Layer 2 of a small transformer language model trained on English Wikipedia (18 layers, counted from 0, width 64).
A neuron's activation on a vector x is GELU(gate . x) times (in . x), where the dot is the dot product.

Input weights of the MLP neurons that the questions are about. A number n stands for n times 0.0051.
n0 gate: 64 -34 13 -8 15 24 14 -43 66 -4 7 6 -19 3 32 -32 3 27 13 35 -4 -9 16 5 -17 -1 -3 2 -2 33 16 -28 10 -43 40 7 8 -7 -52 -43 11 -57 -25 34 -2 38 -37 19 -10 7 -16 32 19 41 -25 0 -29 8 14 30 -7 1 -10 -58
n2 gate: 46 -40 -14 17 -27 -46 -9 57 37 36 28 -23 2 -34 -10 -43 -13 -21 -21 -11 -26 14 13 2 36 5 -21 9 -8 5 17 -17 -7 13 17 -20 -19 12 -8 -50 -3 -30 12 -6 6 -42 80 -28 -7 13 -15 -9 -46 -12 -24 19 -20 -13 60 -26 -23 56 0 4
n3 gate: 30 41 -4 -9 9 20 22 29 -12 -24 16 17 -34 33 -9 -45 -61 -5 -1 -22 -13 46 -3 -32 13 2 61 -5 -39 30 46 12 3 12 -40 -29 17 -39 -17 -47 -15 29 -6 44 -1 19 45 -21 25 26 -22 6 24 -15 45 4 -1 -30 -21 -32 -44 61 -56 17
n4 gate: 2 25 -23 -40 -11 36 11 11 -35 1 13 32 7 -4 21 12 -3 13 -24 -37 19 16 23 -23 -9 11 15 -7 27 20 -3 23 33 10 -33 -28 -12 4 22 16 -18 -11 -34 1 -11 -21 -28 -14 37 50 -68 -11 -23 17 53 -10 40 30 54 40 -6 47 24 -10
n9 gate: 16 8 14 15 -4 14 54 -37 -16 31 20 -15 21 -13 30 62 14 25 34 -23 -10 23 29 -12 39 41 59 37 15 -47 56 -21 -24 6 10 8 27 -28 -1 34 61 20 -8 -6 44 30 -9 -12 -38 -15 -26 53 -16 -29 -12 -15 13 -29 38 -10 46 8 -7 24
n12 gate: -30 16 -25 -5 -58 -38 -1 6 -14 -25 -35 -7 1 -28 -53 79 45 -32 26 40 29 -24 -2 10 -43 8 -34 14 -9 25 25 -1 -11 16 15 31 33 -22 -26 11 18 21 33 -24 31 0 7 5 -33 19 -35 24 23 -16 -22 12 6 -32 27 52 40 -12 -33 -86
n17 gate: -2 9 31 63 -2 27 -11 -5 31 11 -7 -6 58 14 11 21 41 -6 81 -7 44 -20 -5 -9 -22 20 -8 -20 18 18 -25 -29 -28 22 32 8 -22 11 1 31 10 35 -32 -17 -14 -25 20 68 2 -61 -11 17 -38 -12 -54 -26 -31 14 -33 29 56 21 -28 -32
n19 gate: 20 -10 -18 3 20 47 6 -5 4 24 0 -19 -24 17 -21 -14 24 -43 23 -61 21 4 19 17 -13 38 18 -15 -3 45 35 13 -7 -9 0 -9 50 -31 -9 -16 -16 14 -1 53 21 9 -12 26 27 -32 1 -27 -16 2 -9 1 29 -26 -11 68 -18 32 53 36
n23 gate: 4 28 20 32 26 -29 45 -2 4 19 -6 -48 19 -19 -26 25 -41 -25 -23 17 -10 -19 16 2 -40 13 33 -30 67 15 11 -15 5 -10 -25 -10 -20 -2 38 19 -21 1 0 1 8 -39 6 3 95 31 -44 -1 -1 5 -5 -35 31 8 23 14 -20 23 -28 -14
n24 gate: -23 -16 15 -25 16 -23 9 25 -3 13 16 11 -9 10 -3 -21 22 37 -16 -10 27 56 -2 -15 2 -9 9 -12 0 -31 14 35 7 -56 12 37 28 20 52 22 2 -8 -50 30 -21 -51 -26 12 -19 -48 -69 -9 20 32 -1 23 -6 -46 12 -14 -42 -8 -44 -46
n33 gate: -5 9 -36 -9 25 28 71 13 -12 -29 -11 48 -39 -12 19 57 28 -29 11 -33 -15 9 1 -26 54 10 -4 -21 15 39 15 10 55 -21 -11 37 11 -13 11 -39 43 10 -20 11 -1 -41 36 11 -3 11 -27 7 -43 -45 18 21 -30 -18 16 -11 -11 -14 33 -25
n37 gate: 12 -47 -4 29 -30 -18 -33 20 -13 0 9 -28 16 -48 -9 -10 36 74 -25 -3 -10 4 21 18 19 -1 66 -28 32 -21 1 -22 3 33 25 -5 33 -24 24 0 54 13 -67 -19 3 20 -20 -21 -18 10 50 23 -56 -14 5 -75 -46 -3 19 -5 20 32 0 -4
n38 gate: 10 -21 -28 -7 13 -37 32 -34 61 -37 31 37 -30 5 -3 34 43 37 8 -31 -7 -24 14 12 -50 -17 19 -1 -33 -49 50 -9 7 8 15 26 -31 39 0 -43 -1 5 20 4 -4 -32 30 -12 -1 39 -4 -22 -22 17 -9 -1 -6 -21 -27 -29 -3 -10 -39 -10
n42 gate: 9 -15 -7 -39 5 8 -12 -19 -13 -53 -23 -11 -11 39 2 -13 -45 24 13 38 -40 -5 -41 -29 -59 -8 -23 -32 17 -42 3 55 20 34 15 49 7 -11 -43 28 -32 -15 -24 -21 1 -1 28 -20 6 41 20 1 3 -26 -31 -16 30 -14 6 -14 -42 -9 -8 -24
n45 gate: -61 -3 -27 -15 19 -31 -19 -1 -5 28 -7 -24 2 -36 -7 -31 2 11 29 -14 29 7 19 20 -11 41 -10 -12 9 -2 -3 -44 22 -30 9 25 47 9 -18 -22 6 -26 -12 4 40 -2 73 22 39 -21 8 25 -35 -33 14 -19 28 -16 29 29 4 13 26 -32
n48 gate: -4 49 8 5 27 14 9 19 33 -55 -9 -11 -11 -45 -4 5 17 31 44 -12 37 -39 -31 10 -2 21 30 13 -50 23 12 -5 -5 -50 31 -8 10 10 -38 -41 29 -40 -26 34 -31 -36 -24 -2 -38 16 -32 4 43 17 -11 6 -9 -20 42 -14 -45 18 3 23
n49 gate: 6 -11 23 48 -1 19 21 -7 -37 -19 -27 -18 -9 -20 7 8 -14 21 37 -39 -39 -54 11 -13 34 42 48 -12 -40 -18 19 10 28 23 2 6 -7 0 7 21 -2 44 -48 17 -36 -13 20 16 14 -1 -4 30 -34 -36 -9 19 -37 50 7 -41 35 37 58 -19
n52 gate: 39 -3 -1 10 32 -18 23 18 15 -50 -61 -25 1 -11 39 21 -6 54 5 11 0 -15 -12 14 -6 -13 11 37 -8 -49 -3 -2 8 35 9 -40 -8 -3 -11 -2 11 3 19 1 -34 28 -21 -43 30 33 -7 17 1 -2 -39 -55 29 -37 12 -33 57 3 10 18
n53 gate: 9 10 49 -31 -3 -22 -39 8 51 41 -9 6 3 15 10 7 36 1 33 18 -39 -19 -34 -11 21 38 21 39 9 -9 -46 31 40 9 -14 -12 42 -41 -3 -10 -26 -4 -32 -10 46 42 39 -18 30 -3 5 19 -43 17 42 34 18 18 -12 8 1 -7 -19 16
n57 gate: 34 -9 8 -5 -39 -10 -27 -11 -14 -10 -2 39 40 21 -37 15 -7 30 41 -17 45 19 11 -28 -36 -21 -25 -16 -15 -16 44 -17 -11 -8 10 74 -4 -4 -5 17 -17 -12 13 -39 25 -42 -35 -10 11 28 -2 0 7 19 8 2 2 18 11 -58 39 -32 -44 -11
n59 gate: -22 24 34 5 7 -15 22 -43 -6 -2 -22 19 -33 -18 -13 -17 -4 35 -6 -4 -11 -29 -57 -30 0 25 37 -19 -6 12 33 -26 14 -40 58 24 -45 17 5 -9 26 -48 4 9 -33 -11 -21 -18 2 -11 4 16 -49 48 -42 -34 -21 -33 -3 25 27 1 16 -19
n61 gate: -34 3 -18 15 29 -42 0 -10 22 -1 7 14 30 12 36 45 13 -10 38 35 2 5 -31 -42 4 -30 16 20 -7 -8 28 -32 -56 9 -18 -34 -45 13 23 -47 11 -38 -87 -7 29 15 13 16 45 1 -26 -22 34 34 -25 -9 -18 4 13 19 34 -7 -25 26
n0 in: -48 5 19 14 26 57 -10 6 8 -12 -1 -18 -27 28 30 12 20 -26 4 13 8 13 47 -9 -17 -23 -9 -4 -27 -49 -32 55 29 14 -44 -46 12 -15 20 13 -36 33 -22 21 -58 10 -23 -56 -34 31 32 -21 -11 17 -1 -13 -11 8 -41 -23 14 -21 1 15
n2 in: 6 -15 33 12 38 2 5 39 61 13 2 35 -22 2 44 2 6 7 -32 -59 -61 36 35 9 -21 18 -64 10 -34 17 46 16 25 -2 -30 18 -1 -9 8 -28 -21 -14 0 -66 -25 -22 1 -30 -37 31 24 -2 -26 -9 11 14 -30 0 -31 10 -31 57 -42 -27
n3 in: -14 -20 -20 22 21 -38 -32 -29 -5 8 -41 -26 35 -26 37 11 3 -35 19 26 12 -45 36 24 53 -9 -18 73 36 -25 -32 -21 -1 4 25 -12 42 41 -10 -6 -8 -26 -33 30 3 -54 -21 11 23 0 11 2 -8 11 -9 14 -10 12 49 25 25 -74 54 6
n4 in: 16 -27 1 -2 30 1 9 15 6 7 -30 -6 21 -5 29 -47 34 -17 -25 -12 1 -4 -41 52 -51 29 29 3 25 10 -44 -15 -23 8 29 1 -6 2 -13 29 -8 39 -20 -20 37 -5 -1 10 4 -29 21 -10 -18 -18 27 26 -23 7 -76 19 -50 18 -9 -8
n9 in: 10 -16 38 66 16 -1 16 -26 28 15 -18 -58 25 2 -10 15 -49 28 2 4 5 -15 61 19 20 -28 24 29 -10 -30 -11 39 8 19 25 50 18 25 30 3 8 -2 14 -19 3 17 0 -14 -39 -79 18 75 -18 16 -36 6 27 0 25 -56 37 11 42 26
n12 in: -56 -17 -53 -3 17 -35 48 2 2 13 -60 15 -20 -62 -17 60 -20 1 9 -5 16 5 43 -12 -37 -40 -41 69 -18 -4 -3 10 -11 19 25 -17 -5 -25 20 -4 -23 2 -15 36 -68 -15 6 -36 8 -63 -18 -28 31 49 -12 -18 -7 -17 9 21 37 -13 10 4
n17 in: 5 36 -31 -9 -15 9 -44 -12 -30 -40 13 -8 -13 3 -24 5 12 38 40 -38 53 -7 28 39 -35 7 69 -35 4 -23 -53 -15 -20 27 59 -3 22 -16 3 -22 -49 36 -2 -20 12 50 -1 31 21 -6 0 0 -69 7 -58 -25 -13 -62 -19 -4 -19 -14 -21 -14
n19 in: 6 13 1 7 0 -65 34 -33 -49 5 -37 -48 15 -24 -29 -8 -34 30 -6 58 28 -50 -12 1 -8 -29 0 14 7 -25 -16 29 -49 34 2 -7 -1 1 32 -12 -33 31 -12 -39 -41 28 4 -31 6 14 -7 20 -22 23 0 12 -8 20 13 12 -34 28 -22 -36
n23 in: -20 -5 -13 -13 -20 3 -57 34 -31 -8 -7 17 -37 3 10 -3 14 31 11 3 -22 5 30 2 -8 -45 29 22 -57 9 3 15 30 20 -19 -2 -10 -34 51 -31 -8 3 -26 14 -17 14 -19 -31 -70 32 -8 35 -6 14 -49 -13 -6 4 -24 0 25 -5 13 28
n24 in: 27 -8 14 8 7 40 -7 -2 -10 3 13 14 35 34 -13 -14 6 -16 7 19 5 19 -19 46 -4 30 -38 -27 7 -18 -27 6 11 32 12 41 16 41 -38 -23 -19 24 -24 -21 17 -12 52 -71 -35 2 31 -40 -11 17 3 -28 12 35 -38 -23 19 30 8 22
n33 in: 21 -19 -11 18 25 10 40 -11 -2 -68 -52 34 -21 20 4 28 -19 -63 -28 6 -31 18 13 -39 -12 21 11 -4 -3 37 48 -15 68 -47 2 19 10 -23 -24 -40 -38 -2 -28 58 -44 -57 14 20 24 -10 -24 -39 -7 62 -20 11 -10 -2 25 -14 16 -8 11 26
n37 in: -8 2 -29 -43 37 22 4 -42 35 -37 -42 4 -21 -9 -16 20 -10 10 -26 22 -9 -60 -69 -28 -26 -29 -70 -50 14 9 19 -47 32 18 45 -22 -13 25 -36 19 -8 38 58 -16 -7 -37 -14 1 -19 40 28 -32 23 11 -10 45 37 7 10 23 -11 9 -8 7
n38 in: -21 -9 22 35 -8 -18 16 61 -25 23 -56 -16 -13 21 25 8 -23 13 46 14 0 30 6 -3 47 18 -4 56 -8 -41 -8 12 -36 16 -7 -9 17 -21 49 10 14 -4 -58 -7 19 16 -21 41 -28 -27 -15 24 26 -3 -3 30 -17 -25 27 6 -35 34 26 24
n42 in: -9 3 30 20 -18 31 -36 -24 -3 -19 6 21 2 44 -29 -3 -23 -36 8 22 -22 1 -49 -31 -21 13 1 -21 3 -36 -11 51 50 12 49 60 -8 3 -40 -5 -27 38 1 -7 43 -48 -2 -12 16 42 16 61 -17 -27 -62 -28 25 -24 -7 -28 -31 12 -24 2
n45 in: -3 -21 44 20 -31 12 27 -20 23 9 -4 -12 7 53 40 -12 -32 -13 -29 26 -37 11 33 -65 0 -8 -26 10 13 -39 4 31 -19 -19 -9 12 -39 16 -5 -7 9 28 23 -36 -36 -24 -19 4 -2 33 13 19 8 40 19 2 26 -35 -1 7 7 -52 -6 -16
n48 in: 9 3 -17 11 -11 -3 43 -44 7 29 -23 -2 21 40 3 -26 45 48 -30 -56 21 1 -1 11 -16 -14 -36 1 -17 -24 64 24 -54 60 5 -44 33 21 44 16 -4 3 20 -53 1 0 -33 -34 -27 9 33 -3 5 1 36 -24 7 73 19 14 -6 -31 35 -40
n49 in: -23 -5 8 -54 -32 2 28 23 3 -49 -19 -37 39 -2 -40 15 35 -25 8 -32 18 4 54 -27 13 -5 -34 -26 -48 3 -13 -2 16 -17 20 -6 25 -20 -41 18 -40 29 -15 47 -10 55 1 41 43 -42 55 33 -20 -28 1 42 -35 19 15 -20 35 -1 -8 -9
n52 in: 21 3 1 -22 -33 16 -6 0 -6 20 55 46 26 8 -38 -27 -11 -37 -24 11 -9 3 -4 21 -16 -8 -3 -36 11 15 -13 10 31 -50 -52 13 -17 40 22 -13 33 -7 -10 35 -3 -19 28 20 -31 -40 -3 -18 11 27 12 15 -13 63 -21 37 -42 -17 2 -37
n53 in: -19 -21 38 40 19 30 -8 29 2 -47 8 -71 30 1 12 10 -5 -18 -4 17 15 13 -11 24 -25 -6 -3 43 -44 -14 -5 17 -10 51 13 17 16 30 -2 43 -18 -36 0 -13 41 19 -39 3 33 -32 9 10 18 -47 19 -29 3 18 -28 11 -22 -2 -31 3
n57 in: -12 39 -2 -22 40 -11 50 -8 2 11 -29 -38 19 -7 46 -36 6 -12 6 35 10 9 -20 26 -25 26 -4 1 -24 -28 -2 16 26 -15 6 -23 -10 16 -19 -12 8 21 -16 -23 -6 57 65 -48 -19 7 3 43 -29 -30 -9 -28 25 -43 -22 38 -11 7 28 -42
n59 in: -15 40 -28 23 36 13 -6 27 -11 -7 -26 33 -8 15 -12 31 -5 20 13 16 -16 -14 7 -54 -19 -5 36 -31 26 40 29 -40 -24 8 32 24 17 51 -18 -25 -35 -6 24 26 -55 -19 -10 19 -2 4 17 18 -43 -9 -10 14 -10 9 -57 47 23 -40 24 34
n61 in: -9 -34 41 53 -48 13 -18 0 24 0 1 7 -15 61 -6 47 -19 25 4 -18 -3 40 -10 -22 4 30 -27 -5 -13 -10 33 11 37 -14 33 50 -6 19 -17 -29 -13 -50 11 25 -3 -40 19 20 68 27 15 -22 8 -29 -9 14 44 -7 -3 28 -16 -40 6 14

Each question shows a token from some text and the vector x that enters the MLP there. A number n stands for n times 0.052.

"al": -4 3 8 23 37 34 -28 1 -1 16 -19 0 -4 -10 1 7 25 41 -31 16 -8 -10 -25 3 -5 3 -5 -15 -25 37 6 10 39 -1 -37 25 16 43 -10 -32 -2 -26 23 3 9 11 22 60 25 -25 24 -27 8 6 48 29 -2 -16 -30 -33 2 10 -10 21
The most active neuron and its activation: n53, at about 1.6

",": 41 7 -39 -8 33 -21 -20 -8 2 -32 -25 -28 9 -19 7 -24 1 11 -39 -5 -15 -32 -15 -13 -19 -29 -39 -49 -2 -37 -14 -11 23 -5 -6 -23 -2 -24 3 -13 13 -18 5 -13 -52 44 5 -3 -26 10 34 -10 -6 9 3 -4 -3 33 8 -6 18 -10 -12 -24
The most active neuron and its activation: n37, at about 6.8

" War": 7 10 -15 -7 -15 0 29 14 6 -20 4 15 -4 7 32 -14 -55 -10 1 14 19 14 -4 8 59 13 -27 8 -1 -48 -20 19 3 20 -3 -24 -4 12 10 -54 11 -19 -9 5 -45 13 15 18 -21 9 11 -5 15 -12 -47 9 8 19 -21 15 4 -5 24 13
The most active neuron and its activation: n52, at about 1.3

"it": 11 -4 14 18 20 4 14 -5 24 -22 9 -27 22 -16 26 -2 -42 -14 -12 1 -34 3 17 -26 8 19 19 8 -16 -14 -27 -10 48 -11 -22 -35 23 5 -26 8 0 2 -11 -8 42 15 23 32 29 -18 -2 1 36 20 47 5 -8 9 -16 18 -23 -33 -15 51
Which neuron lights up most? n53

"-": 9 19 -14 21 17 -4 2 22 1 -1 21 -28 -5 -27 -7 -19 -21 -20 -17 45 -24 -7 35 -23 -41 -41 -5 -21 5 -32 -4 -37 39 34 -5 -23 8 0 6 10 18 -14 16 17 -43 -7 -57 -36 2 -14 22 -14 -8 10 17 6 -1 4 -10 -25 12 -17 7 -29
Which neuron lights up most? n37

" P": -48 -9 -36 13 21 14 0 4 -39 11 -12 -12 15 -17 -8 17 -40 3 -16 31 3 -22 36 -7 -22 -41 18 4 1 -3 3 -1 -26 -4 -5 -57 4 -10 29 -22 -21 -10 -15 8 -20 13 -7 2 31 -3 1 -23 2 37 -13 12 -20 38 26 0 28 -5 -3 23
Which neuron lights up most? n23

"el": -31 -1 0 6 41 -14 -20 25 -8 -11 -15 -11 -3 16 5 -27 -5 4 -5 54 -16 3 -36 7 -21 11 33 38 -7 12 26 41 21 -16 -29 8 -17 15 -10 -13 -28 -21 36 4 11 15 25 -3 -15 1 11 -6 16 -3 38 17 17 -27 -12 -37 33 -37 41 5
Which neuron lights up most? n53

"es": -2 -9 8 -30 31 22 2 16 -9 6 -6 -2 32 0 21 0 -27 -5 -4 6 -6 -48 -5 -7 -2 -8 -39 -21 -11 3 21 -32 3 -8 2 6 47 2 -31 26 -43 -5 19 22 -1 27 56 -24 -28 6 9 -4 -1 28 49 2 22 -1 -3 -33 -2 3 -22 17
Which neuron lights up most? n57

"ational": 40 4 8 32 10 33 -9 -43 19 23 12 33 6 2 -13 -12 5 18 18 7 -7 -21 29 21 -17 41 -6 -28 -14 -13 -29 -9 -1 35 -34 8 22 37 1 18 -19 -10 12 -3 2 -17 26 35 23 -15 -15 -50 -16 11 2 3 56 -11 16 15 29 -12 -7 -18
The most active neuron and its activation: n17, at about 4.5

" O": -33 -29 2 -6 35 0 1 18 -8 -2 16 3 -2 7 -3 -8 -41 26 -31 3 -6 -6 83 3 20 -35 25 -17 -21 -11 -11 17 -10 -14 -20 -8 -1 -23 9 -35 -17 11 2 19 -35 10 -16 -5 1 -6 23 -3 -12 -32 -33 -3 -41 24 -3 -9 24 -20 13 11
Which neuron lights up most? n49

"[": 17 20 -29 -29 14 -37 24 -1 -3 27 17 -20 5 6 26 -20 10 -20 -7 -14 -9 -38 31 -31 10 22 18 14 -21 -16 14 38 19 -16 3 14 8 -10 15 -56 19 -24 -8 -12 -5 -9 33 -25 2 -32 16 9 4 -3 3 -8 4 15 -27 -46 -19 36 -38 -27
Which neuron lights up most? n2

"il": -10 19 -15 -5 30 -12 -24 -4 11 -34 -6 -2 45 -6 2 -26 -4 -21 -6 19 -13 13 -1 10 14 43 -11 19 -25 -5 2 3 8 -2 -13 41 -16 12 -17 -32 -15 -6 0 -1 21 42 49 14 20 -37 29 -41 16 -19 28 16 7 -12 -43 -25 30 -14 22 37
Which neuron lights up most? n53

" —": 5 -6 2 2 -2 32 46 -55 12 12 -21 -35 0 -12 -28 5 27 -9 -9 -21 -12 -17 -15 21 6 -10 3 -21 -23 -16 11 26 8 47 4 -3 36 16 12 -10 -9 -12 -22 -28 -36 17 14 7 -33 0 4 9 -24 -30 -30 1 22 -15 -18 17 -5 17 -10 47
Which neuron lights up most? n9

" M": -81 -14 -39 0 14 -2 5 8 -6 12 -21 0 -10 -22 -11 22 -25 -12 -6 30 -3 -23 39 -16 -5 -67 -8 22 -23 14 9 10 -12 -3 2 -20 23 -1 10 -8 -4 -23 -7 19 -20 12 -11 -5 -17 -18 -1 -22 14 26 -23 35 -12 0 13 46 40 -18 -2 0
Which neuron lights up most? n12

" N": -8 -17 -61 8 25 16 10 19 -19 46 2 24 -1 13 -6 -8 -39 4 -5 12 -4 -14 48 5 2 -52 -6 3 0 -11 -4 12 -30 23 -8 -18 10 -1 9 -6 3 -40 7 8 -24 34 -27 11 20 -12 7 -27 -16 -5 -1 27 -6 15 9 53 11 -7 31 17
Which two neurons fire most, strongest first? n19, n42

"c": -3 8 3 7 14 2 -22 -23 13 19 14 9 -1 -23 0 -12 -43 -35 -39 -24 17 -13 5 -52 -4 -16 -53 37 -8 -13 29 -10 2 -10 -15 9 29 19 -2 -20 -16 -28 -31 17 18 17 16 -40 -18 18 -21 -30 0 27 62 -1 -13 22 0 -7 9 20 11 2
Which neuron lights up most? n2

"I": -26 14 -14 -7 -11 -14 17 17 -9 20 25 27 4 13 7 -20 -20 -28 -32 -3 -4 0 21 -33 5 -11 6 9 -21 12 -12 41 -1 -6 6 6 20 -20 -13 -43 15 37 18 7 -42 -5 13 -15 24 -21 23 -36 -28 10 15 12 -30 14 -11 19 79 24 -5 -9
Which neuron lights up most? n33

"q": 24 -9 -29 -17 2 -22 -46 -10 -33 -14 -10 -23 -10 1 -10 -18 2 -15 -18 -2 -10 29 3 -2 19 14 -14 1 26 -4 -15 -10 33 22 14 5 47 12 -17 -34 -10 22 -13 26 -17 -49 20 -13 -7 -42 39 -13 32 -4 -6 -10 -39 12 -27 -1 22 -27 -7 -10
The most active neuron and its activation: n24, at about 1

"er": -20 -7 7 -10 20 -10 4 20 11 22 1 0 17 -36 -14 -19 14 -44 12 35 -11 -30 32 16 -8 9 7 -10 -2 2 2 4 44 -1 -24 21 2 40 -35 -12 -17 -19 51 -21 -20 -44 7 7 -7 10 -6 -35 22 20 54 -16 39 -2 7 -10 4 -20 -2 17
The most active neuron and its activation: n45, at about 1.6

" March": -4 10 -3 16 43 -31 -5 0 11 -13 -2 16 11 -6 -5 18 -15 -4 21 23 -31 -8 -7 15 13 -26 -20 -15 9 -59 0 22 -45 2 12 5 -32 3 6 -27 -4 34 -30 -35 -18 16 29 12 -21 17 -37 -39 -18 33 16 14 -11 -45 -18 -29 -3 -23 5 14
Which neuron lights up most? n38

"au": -12 31 15 5 35 18 24 9 12 31 8 -21 11 -14 23 7 20 6 -8 -15 -25 19 -8 15 16 24 -21 -28 -45 0 14 -25 -10 -27 -10 -21 13 20 -30 5 14 -27 15 -17 -11 -26 -25 -44 -4 1 10 -9 2 3 2 -27 19 14 -3 29 -5 -14 47 54
Which neuron lights up most? n48

"ct": 27 -11 -18 27 35 16 10 -16 -1 -13 32 -7 -18 1 6 44 -8 -10 -31 0 26 16 -8 -25 -7 37 7 -23 -5 -41 -26 1 -16 -5 -25 -5 27 26 -22 -9 0 18 -15 22 -5 -4 -5 3 -6 -11 30 -43 18 0 17 49 27 9 50 -38 -1 0 -31 -14
The most active neuron and its activation: n24, at about 1.6

":": 14 12 17 -33 6 11 64 -5 -2 -11 -15 17 -16 5 -27 -27 18 -33 9 5 -16 -22 -8 -41 -21 -19 -28 -14 6 -31 -17 6 -11 -8 -45 -15 6 8 -1 -13 38 -21 15 -5 -6 14 -3 -45 -14 -36 3 20 -29 -9 6 5 -26 -23 -22 -46 27 -29 2 19
Which neuron lights up most? n52

" June": -14 15 5 12 43 -19 4 -16 10 -2 -12 17 19 6 -6 2 -15 5 29 12 -25 -5 -16 21 -4 6 -25 18 13 -74 7 16 -40 7 11 -3 -31 -3 3 -7 -2 28 -23 -30 -23 22 25 -2 -17 11 -30 -37 -19 28 14 11 -32 -57 -19 -46 -2 -21 15 8
The most active neuron and its activation: n38, at about 5.5

" A": -21 -28 -12 1 7 -2 -14 -11 -29 40 7 21 24 -1 -39 0 -54 20 -24 23 5 -15 31 -23 -9 -45 7 -7 -14 1 -24 12 -20 -1 -8 -44 13 2 7 -34 -13 17 15 28 -36 12 -10 17 -25 -3 27 -15 1 7 -22 28 -10 9 -6 2 37 12 3 -10
Which neuron lights up most? n4

"y": -14 -14 -14 -16 15 48 -36 12 25 0 1 -12 31 0 -9 -13 -2 -31 -20 47 -36 -28 -1 -68 -2 17 -22 15 -24 30 42 -24 14 29 -9 -3 1 -3 -26 -4 -5 5 -4 -6 -11 12 8 -14 -15 6 25 1 3 -38 24 21 10 13 -9 4 19 -33 -20 26
The three highest activations, in order: n53, n42, n17

"ence": 20 -14 3 9 4 -2 35 4 7 -3 -19 53 29 13 -6 6 -29 -19 10 53 2 -13 1 12 -2 20 -19 -7 13 -32 -30 22 19 -25 -2 -9 -21 5 -37 -7 5 19 -23 2 18 9 36 6 -16 -7 -23 -20 -8 -19 20 12 56 25 -39 20 -12 -20 -3 -48
Which neuron lights up most? n42

"U": -45 -2 -30 18 0 0 6 3 -36 7 11 23 -7 23 19 -8 -19 3 -28 3 0 33 36 -14 0 -27 20 2 0 28 -21 -2 -11 1 -1 -3 29 7 16 -26 2 8 8 24 -64 -8 25 13 38 8 17 6 -26 -20 23 2 -46 38 -2 17 51 -20 14 -10
The three highest activations, in order: n33, n49, n3

"P": -38 18 -42 -12 7 5 -10 -16 -24 -7 -5 2 -8 -16 20 39 -30 -16 -9 -2 -23 7 30 -8 -18 -24 32 -12 6 41 2 -12 4 -11 -4 -39 37 -4 20 -26 -24 -18 16 30 -22 -7 20 2 40 -22 -23 -13 -23 18 46 -6 -9 26 27 5 25 -19 4 13
The most active neuron and its activation: n33, at about 7.9

"cl": 4 29 7 -29 3 23 -6 -16 19 6 30 19 -14 -14 12 -8 -11 -39 9 16 8 12 -4 -15 3 12 1 19 -8 -14 52 -6 -35 -3 -56 -35 23 -5 -6 -27 13 25 -43 29 22 -4 -33 -27 -32 19 -7 -21 2 18 41 -2 33 -11 54 -9 -8 -10 3 10
Which neuron lights up most? n48

" (": 2 34 -24 18 0 -42 11 -6 -7 14 -9 -30 -31 -27 20 -5 -4 -2 -15 16 -5 -34 44 -4 12 -34 15 17 -14 -1 -11 14 18 14 -16 6 15 18 -11 -24 32 -21 11 8 -49 -3 -35 -19 -42 -29 14 5 2 16 10 15 1 -9 -10 -24 36 43 -38 0
Which neuron lights up most? n9

" m": -33 -6 -38 -6 0 1 -6 8 1 -1 -24 -28 -19 -26 1 4 4 -15 45 33 27 3 32 -12 -6 -50 -18 46 -26 -18 -8 17 -17 2 -20 -24 24 21 -2 -7 4 -14 11 2 -28 -15 7 3 -6 -37 4 -13 38 6 30 31 -22 7 12 37 39 3 -32 -11
The most active neuron and its activation: n12, at about 19

"i": 10 -18 -18 -3 -5 18 -4 31 9 18 -10 -25 12 -33 -3 -42 14 -26 -22 11 -13 -6 -3 -8 -19 73 -24 17 1 17 -11 -39 17 31 -17 -16 22 42 -2 0 5 3 15 5 17 39 -3 -7 -2 -49 36 -24 12 9 15 -5 -47 5 -30 34 25 -9 9 -4
Which neuron lights up most? n53

"s": 18 -23 5 -22 20 23 -7 15 -8 8 -27 32 1 -20 9 -11 -47 6 -5 -13 -7 8 -22 -35 -19 -4 -21 -9 -16 14 -4 15 40 -4 -14 1 39 -31 -5 6 -45 -36 -7 12 -52 7 8 13 -28 -7 11 8 7 28 36 5 -3 -13 -17 -38 32 -2 -30 1
Which neuron lights up most? n0

" c": -9 0 -20 2 5 15 7 7 3 9 -24 -19 -20 -25 20 -4 3 -32 34 1 40 -12 26 -14 -2 -57 2 39 -15 -15 -4 20 -30 -2 -23 -57 16 21 3 -7 8 -14 -31 -3 -26 -25 17 -17 -1 -26 10 -45 13 17 41 28 -16 16 11 8 45 9 -1 19
Which neuron lights up most? n48

"m": -18 -38 -38 4 -23 29 -6 -8 21 33 14 -20 -7 14 -21 30 -38 -10 19 22 10 25 0 -18 -6 4 -40 14 -1 -13 18 -15 1 -10 -35 20 13 -24 24 -28 -1 1 6 10 -3 -11 -9 9 -50 5 15 -15 20 6 53 -1 -29 3 2 -27 11 -32 -44 -3
The most active neuron and its activation: n12, at about 2

"ell": -9 11 17 -3 53 -9 -1 18 -2 7 -23 -1 -23 6 44 -59 -20 4 -12 45 5 8 -30 26 -13 30 28 34 -5 -9 5 31 29 -16 -10 -4 14 -8 -41 -11 -12 -4 3 -9 23 -21 17 -20 0 2 3 -14 2 36 18 14 15 -27 23 -8 -19 -17 15 31
The most active neuron and its activation: n3, at about 3.1

" of": -1 18 -1 -23 12 2 -24 32 11 -43 -47 7 -15 -20 -21 19 6 -12 17 5 13 -12 -14 -27 18 -42 -7 -35 -26 -55 3 7 37 -3 -2 -29 38 14 -22 6 -6 -27 4 32 1 -10 22 8 2 -24 -14 13 3 -4 6 -5 -22 7 -12 -17 36 15 39 -29
The three highest activations, in order: n49, n33, n12

" it": -1 14 -12 6 -15 -5 -20 3 5 6 -8 -10 24 20 0 -51 -20 31 8 3 1 -8 27 -19 -5 -16 -7 -16 -28 -74 14 41 5 0 1 9 -9 16 -40 -8 -7 22 -29 -4 -16 -8 57 13 -8 11 29 -7 -23 -16 21 -8 21 5 -35 69 14 -5 20 -3
The three highest activations, in order: n45, n42, n49

" |": 2 10 -21 -23 -3 3 -25 36 -3 17 0 -1 -10 -32 -26 -44 3 -28 -9 -8 -18 4 17 1 -16 -33 15 -29 8 30 -20 7 16 -28 28 7 -6 38 17 -1 -24 18 -2 -6 -19 16 -16 -13 -22 -11 -41 37 2 8 17 40 2 41 -13 -12 -27 29 -33 27
The most active neuron and its activation: n4, at about 2.2